Layer 9 of a small transformer language model trained on English Wikipedia (12 layers, counted from 0, width 96).
In attention head 1, each number of a token's query is one row of weights dot the token's vector x plus its bias. The head spreads its attention over the tokens so far by the softmax of query dot key.

Query weights of the head. A number n stands for (n - 500) times 0.00068.
q0 (bias -0.155): 430 418 384 438 455 483 477 480 337 574 413 545 475 457 550 580 584 569 319 513 595 565 592 543 466 653 560 480 725 592 506 446 615 628 610 578 543 624 583 363 437 443 469 427 542 506 445 432 408 525 537 487 394 567 510 417 416 560 473 470 616 437 511 456 608 599 534 498 505 501 548 654 412 564 345 452 569 427 449 426 558 404 584 590 377 461 449 425 478 440 591 492 468 472 599 450
q1 (bias 0.178): 493 453 464 335 420 550 355 477 464 537 434 411 453 449 456 440 406 642 531 404 491 396 487 603 308 492 486 528 547 628 384 493 473 550 493 561 246 548 489 323 452 469 443 543 529 531 474 417 436 477 391 451 529 392 482 459 482 539 483 689 364 449 415 508 448 611 490 362 426 528 410 427 393 434 471 481 404 630 579 297 502 403 553 547 388 510 418 400 497 507 452 629 425 386 483 407
q2 (bias -0.206): 360 315 141 459 395 546 457 402 376 628 388 598 269 346 576 651 488 567 329 611 543 498 455 540 516 521 468 268 505 321 535 449 480 503 455 628 586 639 522 351 313 494 286 237 514 421 532 477 434 365 344 615 379 484 541 550 525 565 388 193 573 309 516 439 421 321 556 475 546 551 526 626 394 383 268 502 537 397 384 406 391 454 474 473 403 451 470 455 414 238 410 339 331 405 379 531
q3 (bias -0.546): 170 390 583 571 512 218 650 442 663 471 165 392 442 492 351 441 381 231 647 451 784 380 502 441 400 691 629 685 569 599 485 336 562 899 523 392 344 622 769 609 432 520 514 328 459 411 636 604 460 632 610 390 652 661 578 464 550 508 554 307 894 720 419 460 558 470 603 693 303 549 359 474 350 530 390 743 493 426 466 232 602 623 484 661 399 518 473 535 440 551 622 715 473 521 637 687
q4 (bias -0.606): 407 626 498 440 722 452 381 555 509 486 588 565 461 330 452 396 515 498 460 582 619 448 478 741 263 446 557 748 525 599 449 645 511 403 635 603 419 435 312 289 443 314 608 514 688 407 434 446 579 569 521 192 694 456 469 548 657 533 547 513 653 493 560 423 719 532 621 630 438 510 443 417 393 533 898 500 551 531 496 219 409 546 584 514 485 437 674 444 489 526 529 625 315 520 590 620
q5 (bias -0.554): 508 685 492 444 663 469 460 582 674 444 358 407 538 450 569 543 316 494 693 298 562 488 686 597 464 374 527 944 599 510 351 494 549 712 523 603 165 790 666 543 628 491 673 392 557 641 460 562 392 687 436 303 691 530 476 523 483 500 599 514 697 650 584 575 539 554 350 469 308 560 577 451 488 629 427 621 420 461 542 228 542 453 665 650 632 572 509 522 340 703 699 690 463 611 621 538
q6 (bias 0.185): 537 599 476 399 749 505 410 552 557 483 662 530 566 300 468 571 431 624 377 425 415 528 536 394 473 307 345 450 479 426 383 598 390 378 552 556 338 536 400 366 522 410 519 422 524 365 505 385 552 444 419 373 369 382 319 402 401 501 583 570 291 480 439 600 415 510 359 235 466 437 525 428 524 485 537 358 404 608 328 420 436 402 559 567 548 399 553 460 637 507 526 413 477 748 568 434
q7 (bias 0.184): 583 636 858 478 731 448 462 429 566 493 684 345 544 470 686 390 556 556 600 361 402 514 186 423 424 692 591 441 513 530 423 397 543 356 221 164 653 281 501 719 748 539 693 640 465 466 488 610 624 641 481 516 592 598 422 474 456 577 362 538 438 560 531 662 683 442 586 648 406 661 385 501 456 544 531 221 188 574 586 665 696 562 312 417 525 444 623 514 448 444 534 523 792 605 326 441
q8 (bias -0.282): 352 584 704 469 463 484 530 708 499 566 320 542 514 249 513 559 432 538 359 563 388 389 351 429 630 601 302 482 708 528 540 506 448 570 588 536 564 325 417 579 458 506 308 435 598 194 527 212 546 555 458 389 525 434 429 306 275 469 594 470 437 707 211 786 456 395 497 275 481 616 526 432 469 340 664 423 484 594 204 468 233 483 415 485 572 348 525 706 767 525 364 359 397 449 411 387
q9 (bias 0.041): 606 561 455 451 436 705 55 440 558 396 499 597 359 675 564 428 586 342 508 489 467 661 648 714 594 357 555 718 360 617 607 269 236 564 369 472 250 295 489 642 317 621 542 629 479 679 403 653 568 596 350 372 473 396 618 488 344 520 550 522 494 577 649 673 614 501 313 486 586 661 788 171 520 389 499 528 619 345 571 562 309 619 626 294 386 606 755 519 298 590 514 761 433 478 440 613
q10 (bias -0.149): 487 455 392 551 299 146 401 382 406 361 257 264 782 392 670 440 415 207 385 227 612 458 363 489 599 28 566 385 438 413 306 634 537 412 532 373 660 412 452 462 288 377 514 288 336 193 419 407 357 282 611 293 367 542 399 536 465 409 335 269 477 422 442 491 325 319 413 403 417 229 506 402 373 300 306 402 464 283 374 437 351 361 139 514 306 437 389 431 543 283 555 239 368 524 295 705
q11 (bias 0.003): 388 420 364 393 350 464 550 511 212 487 303 506 315 507 399 449 593 442 313 475 292 315 301 556 320 343 414 426 404 214 444 460 468 525 549 551 377 374 482 468 537 364 509 152 236 345 286 330 460 449 668 140 330 510 407 480 491 398 351 156 236 499 320 522 333 495 416 376 440 517 452 563 378 290 395 388 582 277 419 564 369 268 477 383 424 435 551 409 442 445 439 236 530 584 350 567
q12 (bias -0.044): 564 427 448 558 501 383 660 423 400 443 526 535 385 379 610 581 545 377 424 547 527 495 609 385 561 672 466 418 581 492 603 485 553 550 559 473 624 483 525 535 372 480 473 342 458 470 383 600 502 588 594 557 460 644 568 400 483 403 432 216 658 539 451 369 498 420 671 603 613 475 391 766 556 484 393 497 592 168 387 669 590 448 539 710 545 369 619 661 526 334 606 362 452 676 537 512
q13 (bias -0.726): 298 250 222 390 403 291 519 374 302 541 256 486 333 394 443 429 468 400 364 452 659 401 669 582 445 581 457 462 483 410 549 446 666 727 527 520 526 564 412 287 262 548 344 338 466 371 362 269 354 548 465 429 222 571 458 294 435 464 276 205 607 446 429 257 445 527 560 558 499 386 525 684 276 593 265 460 497 224 362 299 425 420 522 610 401 432 347 437 447 365 469 396 287 424 621 407
q14 (bias 0.751): 524 694 543 704 558 711 547 543 492 665 569 410 656 525 530 443 585 573 423 543 446 744 411 261 608 469 583 404 451 401 585 458 320 350 426 503 669 333 742 471 544 458 417 552 402 593 620 584 657 600 634 548 667 633 447 661 411 654 603 502 587 708 490 648 589 447 444 496 560 559 515 496 631 265 540 388 534 475 430 819 565 492 458 496 566 395 761 583 560 508 677 542 708 572 460 584
q15 (bias 0.735): 545 422 410 563 455 551 549 431 411 462 565 410 514 701 502 567 514 461 532 459 394 599 380 170 576 474 566 215 509 596 501 529 393 455 471 227 574 374 737 493 322 385 593 509 398 585 587 472 584 335 609 561 411 447 437 531 366 445 496 506 597 555 526 449 415 437 389 486 407 381 413 433 391 478 422 454 441 398 545 696 597 455 219 441 441 363 566 485 553 427 628 429 636 564 469 495
q16 (bias -0.831): 332 409 410 499 424 485 574 468 718 425 185 538 425 584 598 548 356 341 694 523 514 575 540 475 469 559 610 565 621 506 463 380 530 761 385 668 144 609 523 556 501 527 499 479 609 517 532 500 366 644 479 491 606 521 546 464 537 496 590 379 745 574 473 508 478 721 373 561 368 454 459 568 342 603 403 650 502 228 614 265 489 518 438 487 475 521 449 522 456 413 510 616 349 510 612 554
q17 (bias 0.570): 427 523 334 475 543 646 432 427 298 448 626 514 574 573 398 271 604 670 457 447 490 461 669 509 557 434 358 480 471 485 641 503 414 390 572 458 805 584 526 488 516 487 461 512 470 566 387 395 581 311 555 497 277 422 641 468 512 408 231 419 525 294 744 344 436 290 472 432 487 478 547 447 545 367 388 347 629 622 327 585 344 512 690 483 577 543 583 413 384 758 551 344 703 481 730 574
q18 (bias -0.661): 342 634 335 385 672 515 396 531 546 558 367 603 491 247 603 496 321 539 563 490 428 557 541 541 407 593 430 660 677 597 575 320 226 399 276 539 274 619 216 290 373 457 421 500 619 624 428 590 346 397 222 420 571 508 442 396 369 529 509 422 615 494 398 529 651 590 492 617 473 612 473 411 345 746 597 433 487 211 581 338 622 402 756 448 415 320 438 529 341 516 384 501 187 591 618 670
q19 (bias -0.049): 605 587 772 375 511 490 380 544 469 469 543 283 607 396 561 541 479 436 558 651 875 575 360 642 346 557 534 746 674 589 639 374 634 523 483 576 270 587 423 705 597 472 627 357 616 600 585 563 418 570 639 425 439 720 450 878 612 666 588 524 557 523 285 586 579 420 498 563 506 619 552 751 454 461 548 480 516 684 615 727 488 620 585 668 649 729 497 580 434 696 475 732 660 700 542 453
q20 (bias -0.133): 728 422 564 591 737 540 481 583 632 791 702 658 713 671 496 381 659 244 550 548 425 610 520 401 407 588 649 617 465 481 503 456 794 598 343 665 492 680 725 403 428 713 689 361 613 531 368 727 722 662 587 564 406 272 612 537 388 499 603 456 521 640 691 429 436 459 737 637 339 533 452 495 475 623 636 749 696 114 610 451 647 414 512 741 470 367 708 516 511 335 489 621 465 454 498 743
q21 (bias 0.365): 475 524 240 610 438 527 505 624 335 437 385 582 411 533 412 214 637 506 510 428 475 414 447 481 619 408 525 609 309 428 561 404 599 717 319 681 619 409 524 357 302 425 371 337 449 251 539 434 321 511 484 575 538 609 494 564 602 460 485 306 605 460 646 464 365 257 357 363 401 545 411 321 401 548 678 605 539 197 372 596 319 566 434 465 646 266 400 402 502 599 398 451 453 298 393 606
q22 (bias 0.050): 165 357 557 666 410 382 436 413 418 653 425 511 492 698 448 509 544 646 508 603 579 441 702 527 279 471 505 526 274 508 656 867 633 627 636 313 492 705 453 476 479 572 473 508 603 380 648 256 594 373 466 661 551 580 609 635 693 652 459 538 584 591 273 591 509 218 669 358 560 513 460 606 601 544 316 343 610 594 541 637 579 464 472 594 577 357 584 445 617 495 675 313 342 513 550 559
q23 (bias 0.157): 267 470 532 506 547 592 528 475 403 520 642 475 383 645 553 443 506 330 659 489 484 578 724 355 576 312 535 508 512 526 536 598 496 377 475 418 513 617 507 720 544 621 515 316 500 454 501 390 214 662 630 369 366 592 383 477 368 535 506 465 562 582 638 480 433 641 443 546 323 479 687 365 494 491 227 532 629 494 516 659 749 566 700 706 348 393 425 587 452 762 319 569 790 348 543 556
q24 (bias 0.145): 562 559 467 524 520 530 728 558 512 444 572 613 287 544 532 494 496 460 324 554 357 556 576 484 547 320 406 602 344 341 491 404 336 329 556 503 444 610 567 656 312 243 445 745 653 460 401 321 353 497 316 493 364 596 511 482 488 494 364 413 481 471 409 591 597 766 262 541 317 338 759 639 525 482 482 341 611 434 324 413 419 618 434 603 588 481 476 579 503 388 433 559 530 785 515 482
q25 (bias -0.350): 488 283 351 449 548 699 545 517 848 540 461 483 717 464 476 635 593 716 521 307 599 647 375 434 337 433 440 421 582 503 237 569 304 530 523 581 424 482 277 444 498 325 606 491 716 486 651 544 562 460 570 358 655 344 363 657 276 561 463 746 421 619 310 678 632 659 417 672 675 558 646 674 682 541 648 393 559 508 501 252 478 592 414 477 466 376 439 338 522 548 568 643 404 520 553 472
q26 (bias -0.030): 524 508 816 737 603 555 525 494 457 545 436 176 372 291 617 572 531 541 515 712 591 622 594 645 601 712 700 521 614 549 672 399 891 596 589 474 399 520 506 521 629 608 560 610 523 501 463 801 429 607 597 422 545 429 533 500 724 670 477 523 499 668 717 616 698 268 618 889 648 780 698 602 692 616 663 465 498 493 531 391 652 659 472 673 497 545 793 628 668 629 503 391 527 402 673 724
q27 (bias 0.332): 199 462 466 473 568 286 480 702 315 870 386 438 581 754 470 546 511 549 505 512 589 375 444 690 534 552 570 750 464 571 508 316 646 422 556 460 387 624 672 348 637 653 226 374 404 644 548 604 719 601 659 552 317 474 688 676 410 475 388 536 634 397 775 360 567 678 644 754 504 561 755 496 490 387 495 513 586 341 748 393 442 579 566 531 533 498 656 518 365 546 527 766 654 607 683 720
q28 (bias 0.166): 439 393 561 465 502 425 367 441 358 648 470 294 488 348 474 456 570 493 557 435 366 475 550 499 342 659 379 592 252 234 352 405 472 514 365 457 471 384 468 508 477 600 280 676 521 391 469 628 643 574 617 334 445 570 634 561 376 396 554 270 549 491 671 260 469 445 447 598 702 357 364 486 361 196 431 224 499 619 542 514 438 447 569 407 598 348 627 435 510 246 508 485 766 561 434 357
q29 (bias -0.312): 601 566 261 482 351 507 654 474 569 468 509 335 379 539 421 276 515 492 380 626 486 278 458 542 498 677 272 483 532 553 295 577 270 499 374 455 176 612 512 499 405 646 537 327 516 566 491 588 437 376 334 745 335 140 419 501 377 420 505 300 454 463 591 521 420 343 446 460 423 379 538 523 277 548 354 741 539 213 385 560 447 413 416 332 451 487 635 345 520 718 504 637 423 424 636 813
q30 (bias -0.159): 532 425 358 484 487 312 593 631 616 568 452 609 547 443 385 499 398 359 538 608 480 353 492 603 496 532 656 660 401 650 495 365 464 444 495 230 317 312 391 514 618 531 575 586 490 404 471 629 544 571 602 381 418 663 445 332 494 631 635 684 614 686 485 514 567 431 417 794 525 487 642 522 451 673 438 339 419 399 641 379 533 699 640 466 437 312 472 432 785 571 451 482 647 542 449 477
q31 (bias 0.090): 697 466 606 519 420 506 211 453 310 549 470 613 560 497 622 718 453 363 436 505 470 378 596 531 519 625 613 318 702 425 519 451 629 685 588 598 360 501 552 513 425 550 325 330 471 417 497 478 674 416 562 292 541 510 499 322 494 502 250 496 478 509 467 416 372 629 694 578 704 612 375 469 685 578 360 522 381 426 692 471 411 484 414 565 407 574 441 350 449 525 429 521 527 622 500 551

Each question shows a short text with each token's key, already scaled and adjusted for position as the last token sees it. A number n stands for (n - 500) times 0.0024.

Then comes the last token's vector x. A number n stands for (n - 500) times 0.014.

0 "equ": 569 443 502 501 440 405 493 478 483 690 441 424 453 504 526 523 459 507 276 344 538 524 536 532 554 589 573 496 458 319 525 512
1 "ivalent": 548 448 511 513 435 403 456 484 430 658 460 460 533 482 530 587 425 499 269 346 523 539 527 522 538 561 559 532 441 336 510 565
2 " to": 515 399 480 566 350 377 364 477 469 595 494 436 552 462 595 639 446 541 278 420 591 538 599 478 480 535 554 513 513 342 485 593
3 " Royal": 462 461 475 503 441 367 358 495 441 593 459 515 536 426 595 659 470 573 350 325 494 428 507 451 451 516 652 588 451 411 656 602
4 " High": 427 503 467 481 491 357 481 573 434 674 455 484 502 471 493 585 517 581 324 372 502 481 501 457 524 574 578 547 394 419 621 503
5 "ness": 534 566 538 489 440 462 400 523 352 605 417 464 449 485 510 589 513 519 259 338 476 463 586 443 429 564 596 523 407 394 507 589
6 ") |": 502 511 475 461 421 356 546 444 330 707 427 461 480 453 533 563 411 525 145 293 647 638 572 542 496 443 561 608 504 352 506 513
x: 503 576 428 446 545 502 543 527 322 442 608 569 491 708 380 529 687 450 501 508 434 520 470 563 467 465 439 473 516 515 473 427 786 497 557 427 443 399 439 483 498 573 482 466 457 440 487 503 518 544 543 609 372 446 431 508 544 656 622 430 425 560 512 477 562 575 472 548 423 575 488 495 473 560 394 699 370 535 394 446 535 473 454 585 392 488 592 565 443 719 427 554 434 457 422 529
Which token does the last token look at most, and with what share of its attention? 6 ") |", with about 70%

0 "017": 485 455 501 533 413 371 530 456 471 641 418 485 460 517 533 538 448 486 230 301 576 629 489 499 523 470 545 510 412 337 491 492
1 ".": 512 429 524 515 401 368 537 406 406 678 409 430 487 518 545 571 429 568 198 289 618 647 529 504 518 478 544 507 426 299 467 463
2 "\n\n": 509 470 497 521 395 362 521 418 428 732 323 427 511 492 558 568 462 581 222 284 670 684 525 492 483 455 539 508 403 314 515 500
3 "== Personal life ==": 504 424 501 524 293 438 369 387 491 572 533 578 483 431 553 584 505 681 76 273 601 667 532 416 531 355 561 486 460 380 464 490
4 "\n": 481 477 465 520 304 377 412 359 439 630 367 412 514 460 586 634 475 693 247 227 660 634 514 466 489 443 500 524 415 305 522 466
5 "Ne": 408 412 428 564 124 366 327 444 508 711 470 464 507 448 570 718 551 708 237 292 677 518 422 515 609 516 434 446 473 475 541 441
6 "er": 549 527 461 469 217 463 304 351 484 701 506 461 500 491 527 677 551 710 231 234 613 555 444 457 535 566 508 512 479 482 489 480
x: 550 353 454 506 622 532 563 521 459 527 634 598 661 507 436 490 652 464 496 581 383 672 466 438 516 348 427 512 402 437 536 459 644 520 606 681 511 427 565 429 554 504 543 554 78 399 414 500 542 518 381 620 465 524 397 504 543 553 554 575 490 559 450 459 463 534 464 374 540 517 506 476 418 515 664 554 440 599 360 416 467 659 472 517 590 455 558 459 635 635 504 395 489 447 512 422
Which token does the last token look at most? 3 "== Personal life =="

0 " mid": 527 413 483 547 439 401 456 517 520 648 425 464 440 524 591 589 441 546 343 286 531 574 486 520 475 549 559 460 491 300 489 481
1 "-A": 568 485 419 553 475 317 429 527 536 635 531 510 509 478 556 494 519 484 375 329 521 580 465 509 506 558 513 512 503 314 537 532
2 "pril": 563 450 463 577 407 382 428 634 424 593 491 562 546 450 498 495 574 496 308 260 527 575 507 444 528 564 490 489 474 369 450 452
3 ".": 508 426 503 509 412 370 538 416 375 658 425 445 530 448 558 564 421 538 218 282 615 643 536 496 511 481 539 498 433 309 455 458
4 "\n\n": 480 481 474 505 391 357 524 420 425 726 325 428 505 467 559 572 456 575 230 277 668 684 531 488 487 456 527 501 415 320 501 491
5 "The": 478 442 364 565 205 307 240 370 515 634 552 458 498 434 609 782 509 692 162 257 571 526 560 486 468 506 454 505 425 491 510 529
6 " device": 574 554 495 530 242 319 287 382 527 579 494 553 527 503 507 706 590 622 194 244 497 629 523 445 461 472 547 455 400 438 453 465
x: 559 470 464 477 478 629 462 626 550 520 676 673 532 723 457 393 577 513 425 572 443 471 521 326 620 438 458 452 393 523 430 571 686 462 538 537 550 413 398 480 575 564 485 559 248 440 505 438 568 437 383 556 411 475 408 486 548 464 562 497 518 532 422 508 452 618 506 429 483 464 478 387 505 464 658 604 506 532 404 536 609 450 270 552 574 659 421 551 642 591 514 518 478 417 472 478
Which token does the last token look at most, and with what share of its attention? 5 "The", with about 70%

0 " ex": 548 451 488 540 463 393 537 490 519 699 470 420 460 514 558 542 472 485 308 393 581 512 499 555 532 559 554 506 464 309 544 539
1 "al": 589 446 513 548 492 346 463 542 501 669 528 461 543 473 562 499 521 508 313 356 514 473 566 543 523 602 575 557 441 337 554 537
2 "ted": 546 438 490 597 388 384 398 523 468 586 480 449 551 488 588 595 470 494 257 361 591 495 600 575 499 557 525 514 423 372 544 540
3 " figure": 433 508 490 580 487 359 404 477 523 591 488 438 521 431 489 530 514 511 308 353 414 540 606 451 523 609 559 482 401 323 520 562
4 " (": 445 483 454 527 435 361 456 464 453 705 471 455 489 456 547 592 427 513 240 351 567 505 545 519 540 557 563 622 536 351 509 526
5 "per": 450 533 457 576 468 495 380 508 480 698 503 375 320 434 498 607 501 522 343 383 411 417 414 461 597 656 399 424 431 395 514 525
6 "h": 540 512 501 511 498 350 464 496 600 674 524 430 423 467 544 520 573 540 432 353 415 326 460 497 638 708 416 441 515 305 533 478
x: 615 330 532 419 427 540 418 369 476 608 767 515 546 556 452 478 585 377 498 476 446 702 621 498 616 510 518 505 467 498 405 452 548 360 657 532 479 312 514 477 452 582 413 562 372 558 549 598 548 620 463 565 384 486 271 556 561 528 455 507 582 568 459 456 492 616 488 430 510 585 604 551 452 499 701 552 550 584 350 343 412 497 315 625 546 457 474 523 504 525 449 628 478 365 516 518
Which two tokens does the last token look at most, in order? 4 " (", 0 " ex"

0 "ates": 522 441 542 550 379 373 452 461 431 642 463 454 455 545 556 575 460 517 200 340 580 579 580 479 497 531 532 545 403 336 504 522
1 " ex": 563 452 456 561 460 460 445 488 562 632 544 372 549 483 569 535 514 552 296 461 539 461 505 527 564 626 492 494 451 384 540 518
2 "alt": 502 514 514 540 469 352 511 488 492 629 471 503 508 479 508 544 494 516 308 391 484 499 595 494 523 620 406 582 392 433 480 577
3 "ation": 416 521 509 517 456 443 339 561 371 619 513 404 512 431 519 532 553 533 212 377 451 510 631 460 483 633 545 557 433 440 432 511
4 "—": 424 494 504 534 444 434 374 545 433 641 521 468 490 480 563 583 432 528 193 394 531 589 581 440 455 523 565 599 476 396 535 506
5 "p": 401 480 401 579 429 423 419 548 459 683 525 416 387 392 601 603 464 456 373 434 475 431 429 599 561 609 499 454 454 488 546 612
6 "oss": 540 523 427 554 353 475 313 516 400 661 377 337 416 412 598 662 496 531 313 407 421 398 537 509 499 643 380 465 418 440 548 542
x: 513 279 600 467 548 551 427 486 579 616 712 538 474 510 512 469 724 421 490 559 588 615 603 407 526 440 525 511 496 574 478 493 690 564 560 516 384 393 519 478 514 610 315 615 186 472 547 603 525 540 415 529 306 469 517 595 511 461 542 574 548 480 480 484 456 552 425 510 563 595 420 437 439 376 537 530 493 629 410 473 474 536 366 612 445 540 403 511 530 414 507 657 370 452 506 491
Which token does the last token look at most? 0 "ates"

0 " name": 529 454 536 565 355 356 471 435 445 663 459 496 487 505 491 587 462 562 199 288 595 580 568 518 528 505 567 513 430 283 505 542
1 " of ": 524 427 522 559 339 349 439 443 450 664 427 456 479 514 560 644 436 608 207 354 606 598 556 489 499 504 571 525 463 298 528 505
2 "Ś": 498 455 525 445 431 406 439 435 485 700 469 435 521 498 578 630 444 641 379 364 565 356 535 488 518 634 549 524 461 358 555 514
3 "iva": 484 488 492 520 376 440 375 468 403 661 514 503 498 470 511 563 558 549 301 319 539 395 538 486 502 653 560 524 531 429 476 540
4 "),": 462 469 489 563 369 335 472 447 364 638 552 475 508 439 548 579 488 577 140 231 682 559 557 536 508 526 529 564 480 336 510 534
5 " all": 449 522 429 543 277 482 288 449 473 567 572 443 442 377 578 789 495 719 161 392 560 433 496 512 488 537 400 427 387 516 457 542
6 "-d": 543 507 507 524 383 326 421 486 463 630 539 487 447 462 475 626 533 633 270 414 573 476 488 529 608 560 448 389 402 486 505 564
x: 515 454 489 456 458 523 379 460 512 480 691 467 535 670 486 443 638 472 479 629 491 569 747 421 531 481 459 462 499 435 644 525 768 626 693 595 476 228 440 497 544 556 436 412 385 523 629 630 458 539 499 527 381 490 432 497 557 433 542 495 450 459 419 496 518 582 417 515 627 541 559 564 477 430 646 551 524 543 383 362 455 450 420 489 517 443 534 443 512 447 474 462 535 373 476 468
Which token does the last token look at most? 1 " of "

0 " Beh": 537 420 488 465 479 362 470 500 471 748 415 432 427 511 563 476 477 493 324 350 506 546 494 499 529 572 613 516 451 243 593 499
1 "ja": 494 491 474 493 462 416 499 520 417 746 527 507 479 496 502 404 503 426 350 396 493 452 469 466 549 655 581 559 454 309 561 507
2 " Beh": 551 485 430 464 517 396 487 502 440 722 462 446 550 443 546 421 489 494 389 325 490 505 495 492 548 607 608 530 423 273 599 483
3 "ja": 515 491 456 496 461 390 485 535 411 744 557 520 497 485 508 396 512 430 355 383 502 462 482 484 535 626 580 557 451 327 587 501
4 " Ho": 464 482 434 517 497 372 542 491 424 727 492 472 520 489 482 478 446 474 395 367 562 477 514 469 560 642 557 571 487 330 566 510
5 "ju": 470 472 496 577 506 425 557 527 371 699 525 519 504 529 478 383 504 376 396 373 519 493 435 396 575 730 555 489 416 366 591 504
6 " Mit": 526 538 387 488 539 451 459 492 438 743 523 453 483 457 526 480 456 481 355 387 464 450 513 515 486 599 598 420 379 424 575 503
x: 503 517 431 534 568 424 447 423 506 449 700 445 484 586 577 522 720 404 498 521 558 552 468 392 497 544 504 457 415 567 490 549 622 518 514 425 456 535 521 472 537 552 608 475 333 537 506 504 507 581 580 564 391 460 508 495 472 626 642 640 645 509 457 342 381 533 415 333 541 564 546 521 431 514 623 618 360 575 421 232 409 683 364 569 425 539 512 560 489 492 519 415 471 531 692 346
Which token does the last token look at most? 0 " Beh"

0 " of the": 501 428 504 550 353 335 427 415 497 663 457 447 457 560 601 625 436 576 256 317 576 554 542 502 471 512 595 534 482 292 537 547
1 " device": 529 457 494 586 395 385 369 444 452 595 445 517 563 425 459 591 562 505 270 309 446 576 511 432 477 540 611 480 425 369 487 501
2 ", such as": 555 409 505 588 308 345 366 454 476 617 511 485 530 497 569 612 454 548 178 372 660 573 522 494 523 535 574 528 450 310 529 536
3 " its": 479 394 455 605 318 302 236 415 481 533 542 508 558 414 643 728 482 561 249 341 514 466 534 448 445 538 542 554 463 398 586 604
4 " large": 405 498 414 542 386 382 255 408 568 460 512 567 474 392 593 739 462 583 247 386 426 385 518 535 512 474 518 483 383 427 542 605
5 " be": 457 532 499 509 291 399 330 429 542 615 581 447 364 392 541 665 503 608 265 529 436 418 522 481 538 647 498 505 395 453 504 570
6 "z": 540 543 480 489 434 466 360 480 455 583 435 409 458 463 546 631 474 497 329 379 472 443 514 521 520 635 518 435 460 409 500 529
x: 534 282 490 425 519 581 491 516 564 573 626 540 557 626 462 483 740 365 451 542 482 596 579 310 557 456 548 480 454 582 484 490 658 500 628 499 529 356 500 616 580 560 376 468 245 568 551 624 567 514 428 450 334 515 409 590 550 477 580 474 482 549 349 373 580 639 471 527 525 515 470 461 492 407 607 579 562 520 313 452 558 498 374 555 583 491 474 502 532 524 415 601 420 470 583 341
Which token does the last token look at most? 2 ", such as"

0 "ula": 510 463 497 504 436 399 576 431 404 686 426 451 491 495 498 508 439 474 246 321 604 589 527 478 530 543 603 549 426 272 527 520
1 " |": 519 463 499 487 455 343 568 422 371 711 416 474 502 514 541 532 395 532 174 300 621 613 575 519 504 423 569 627 483 328 528 501
2 "\n": 485 478 474 529 365 363 553 402 477 698 353 436 510 512 545 566 454 572 247 250 646 681 508 489 514 486 532 523 418 330 542 482
3 "| ": 467 476 499 491 294 475 408 419 390 734 483 525 463 493 578 690 400 687 112 270 572 574 452 546 523 486 509 555 492 371 528 462
4 "10": 457 474 437 508 310 463 330 540 566 699 563 492 500 501 554 584 436 583 332 404 514 579 366 419 583 559 444 506 458 425 609 476
5 " |": 517 490 509 423 385 311 537 474 447 674 596 589 504 506 476 560 480 609 293 343 556 562 457 495 582 479 456 680 543 369 530 415
6 " nam": 577 551 456 556 406 425 382 574 542 692 603 536 458 459 506 532 551 649 226 279 505 569 561 613 630 553 483 388 458 420 565 373
x: 529 419 389 523 487 502 435 550 499 543 780 521 529 571 393 361 719 393 376 582 638 583 582 455 444 509 396 579 441 391 502 615 630 484 606 510 542 305 542 518 326 515 534 489 371 523 524 388 612 579 516 543 353 428 365 510 557 610 615 553 562 538 568 550 473 544 387 404 424 455 583 484 452 597 697 513 526 488 525 233 394 583 403 489 567 639 535 540 537 513 506 489 487 527 437 509
Which token does the last token look at most? 1 " |"

0 "a (": 536 464 495 535 447 398 572 491 390 726 477 451 475 521 528 552 450 493 250 297 639 540 463 499 522 535 518 522 448 322 505 522
1 "Ind": 574 432 471 507 470 378 490 610 406 751 505 357 463 511 515 492 527 614 353 422 551 504 428 474 562 555 484 482 435 399 567 583
2 "ia": 454 520 498 557 473 431 437 501 443 765 516 448 571 445 459 441 565 523 325 359 456 489 470 417 514 650 533 539 517 378 506 604
3 "),": 481 457 506 549 419 352 509 478 375 680 546 470 543 449 524 535 495 537 179 250 669 576 499 503 503 543 538 578 501 290 504 555
4 " V": 411 444 415 506 444 502 407 547 447 597 448 398 554 426 599 582 453 576 343 372 554 389 499 610 514 494 542 490 440 498 595 446
5 "IP": 575 555 526 540 467 379 421 407 406 627 570 456 455 503 470 521 564 552 346 364 429 440 468 428 508 562 544 529 462 399 542 502
6 " Music": 523 546 500 497 507 406 426 501 355 660 505 371 546 501 511 534 553 582 259 329 495 467 575 476 438 513 504 511 482 448 538 521
x: 699 318 374 380 453 517 527 573 473 522 578 514 444 608 507 483 749 426 459 546 541 510 502 483 499 450 585 385 497 552 486 454 685 590 636 505 507 361 516 356 531 724 519 474 190 552 565 521 594 510 497 418 377 476 598 489 574 591 594 586 513 546 530 510 406 599 461 408 458 490 542 471 534 407 489 505 452 578 359 537 555 547 485 452 464 628 485 499 491 470 510 308 631 347 542 500
Which token does the last token look at most? 3 "),"

0 "er": 529 464 472 491 479 415 540 455 425 709 446 408 496 476 494 508 463 482 254 295 575 611 529 467 538 565 591 522 458 295 504 476
1 "u": 516 492 468 517 508 391 560 463 415 736 461 417 509 478 488 459 460 470 277 319 573 574 524 475 549 630 584 528 446 284 562 467
2 " currently": 492 431 525 589 335 323 358 426 515 625 589 570 545 460 549 576 501 559 244 422 538 525 562 412 486 566 596 508 408 397 510 617
3 " resides": 477 407 512 591 278 317 330 457 497 605 515 496 579 436 636 582 515 557 226 329 563 522 614 528 504 514 593 539 420 351 524 566
4 " in V": 397 429 441 510 300 407 306 572 475 665 445 418 567 403 717 608 407 618 337 377 567 381 535 610 407 493 601 551 481 415 685 485
5 "ancouver": 466 547 473 543 423 361 405 503 417 674 463 519 424 425 593 530 491 504 365 428 535 501 534 467 412 472 690 552 481 360 610 614
6 " with her": 538 543 377 495 275 403 182 426 443 510 566 501 421 371 665 716 427 609 239 365 584 466 608 441 395 482 642 541 489 428 625 636
x: 505 472 614 611 475 604 402 506 482 501 605 434 516 586 384 516 674 488 558 524 538 554 472 425 485 486 602 387 539 519 439 385 692 652 475 384 588 276 501 455 573 502 536 492 433 496 457 440 475 513 417 548 384 480 419 544 468 527 625 708 464 607 411 458 441 591 522 408 485 595 448 438 462 464 451 602 275 550 416 426 530 575 359 608 572 460 480 531 648 726 441 493 551 555 478 471
Which token does the last token look at most? 6 " with her"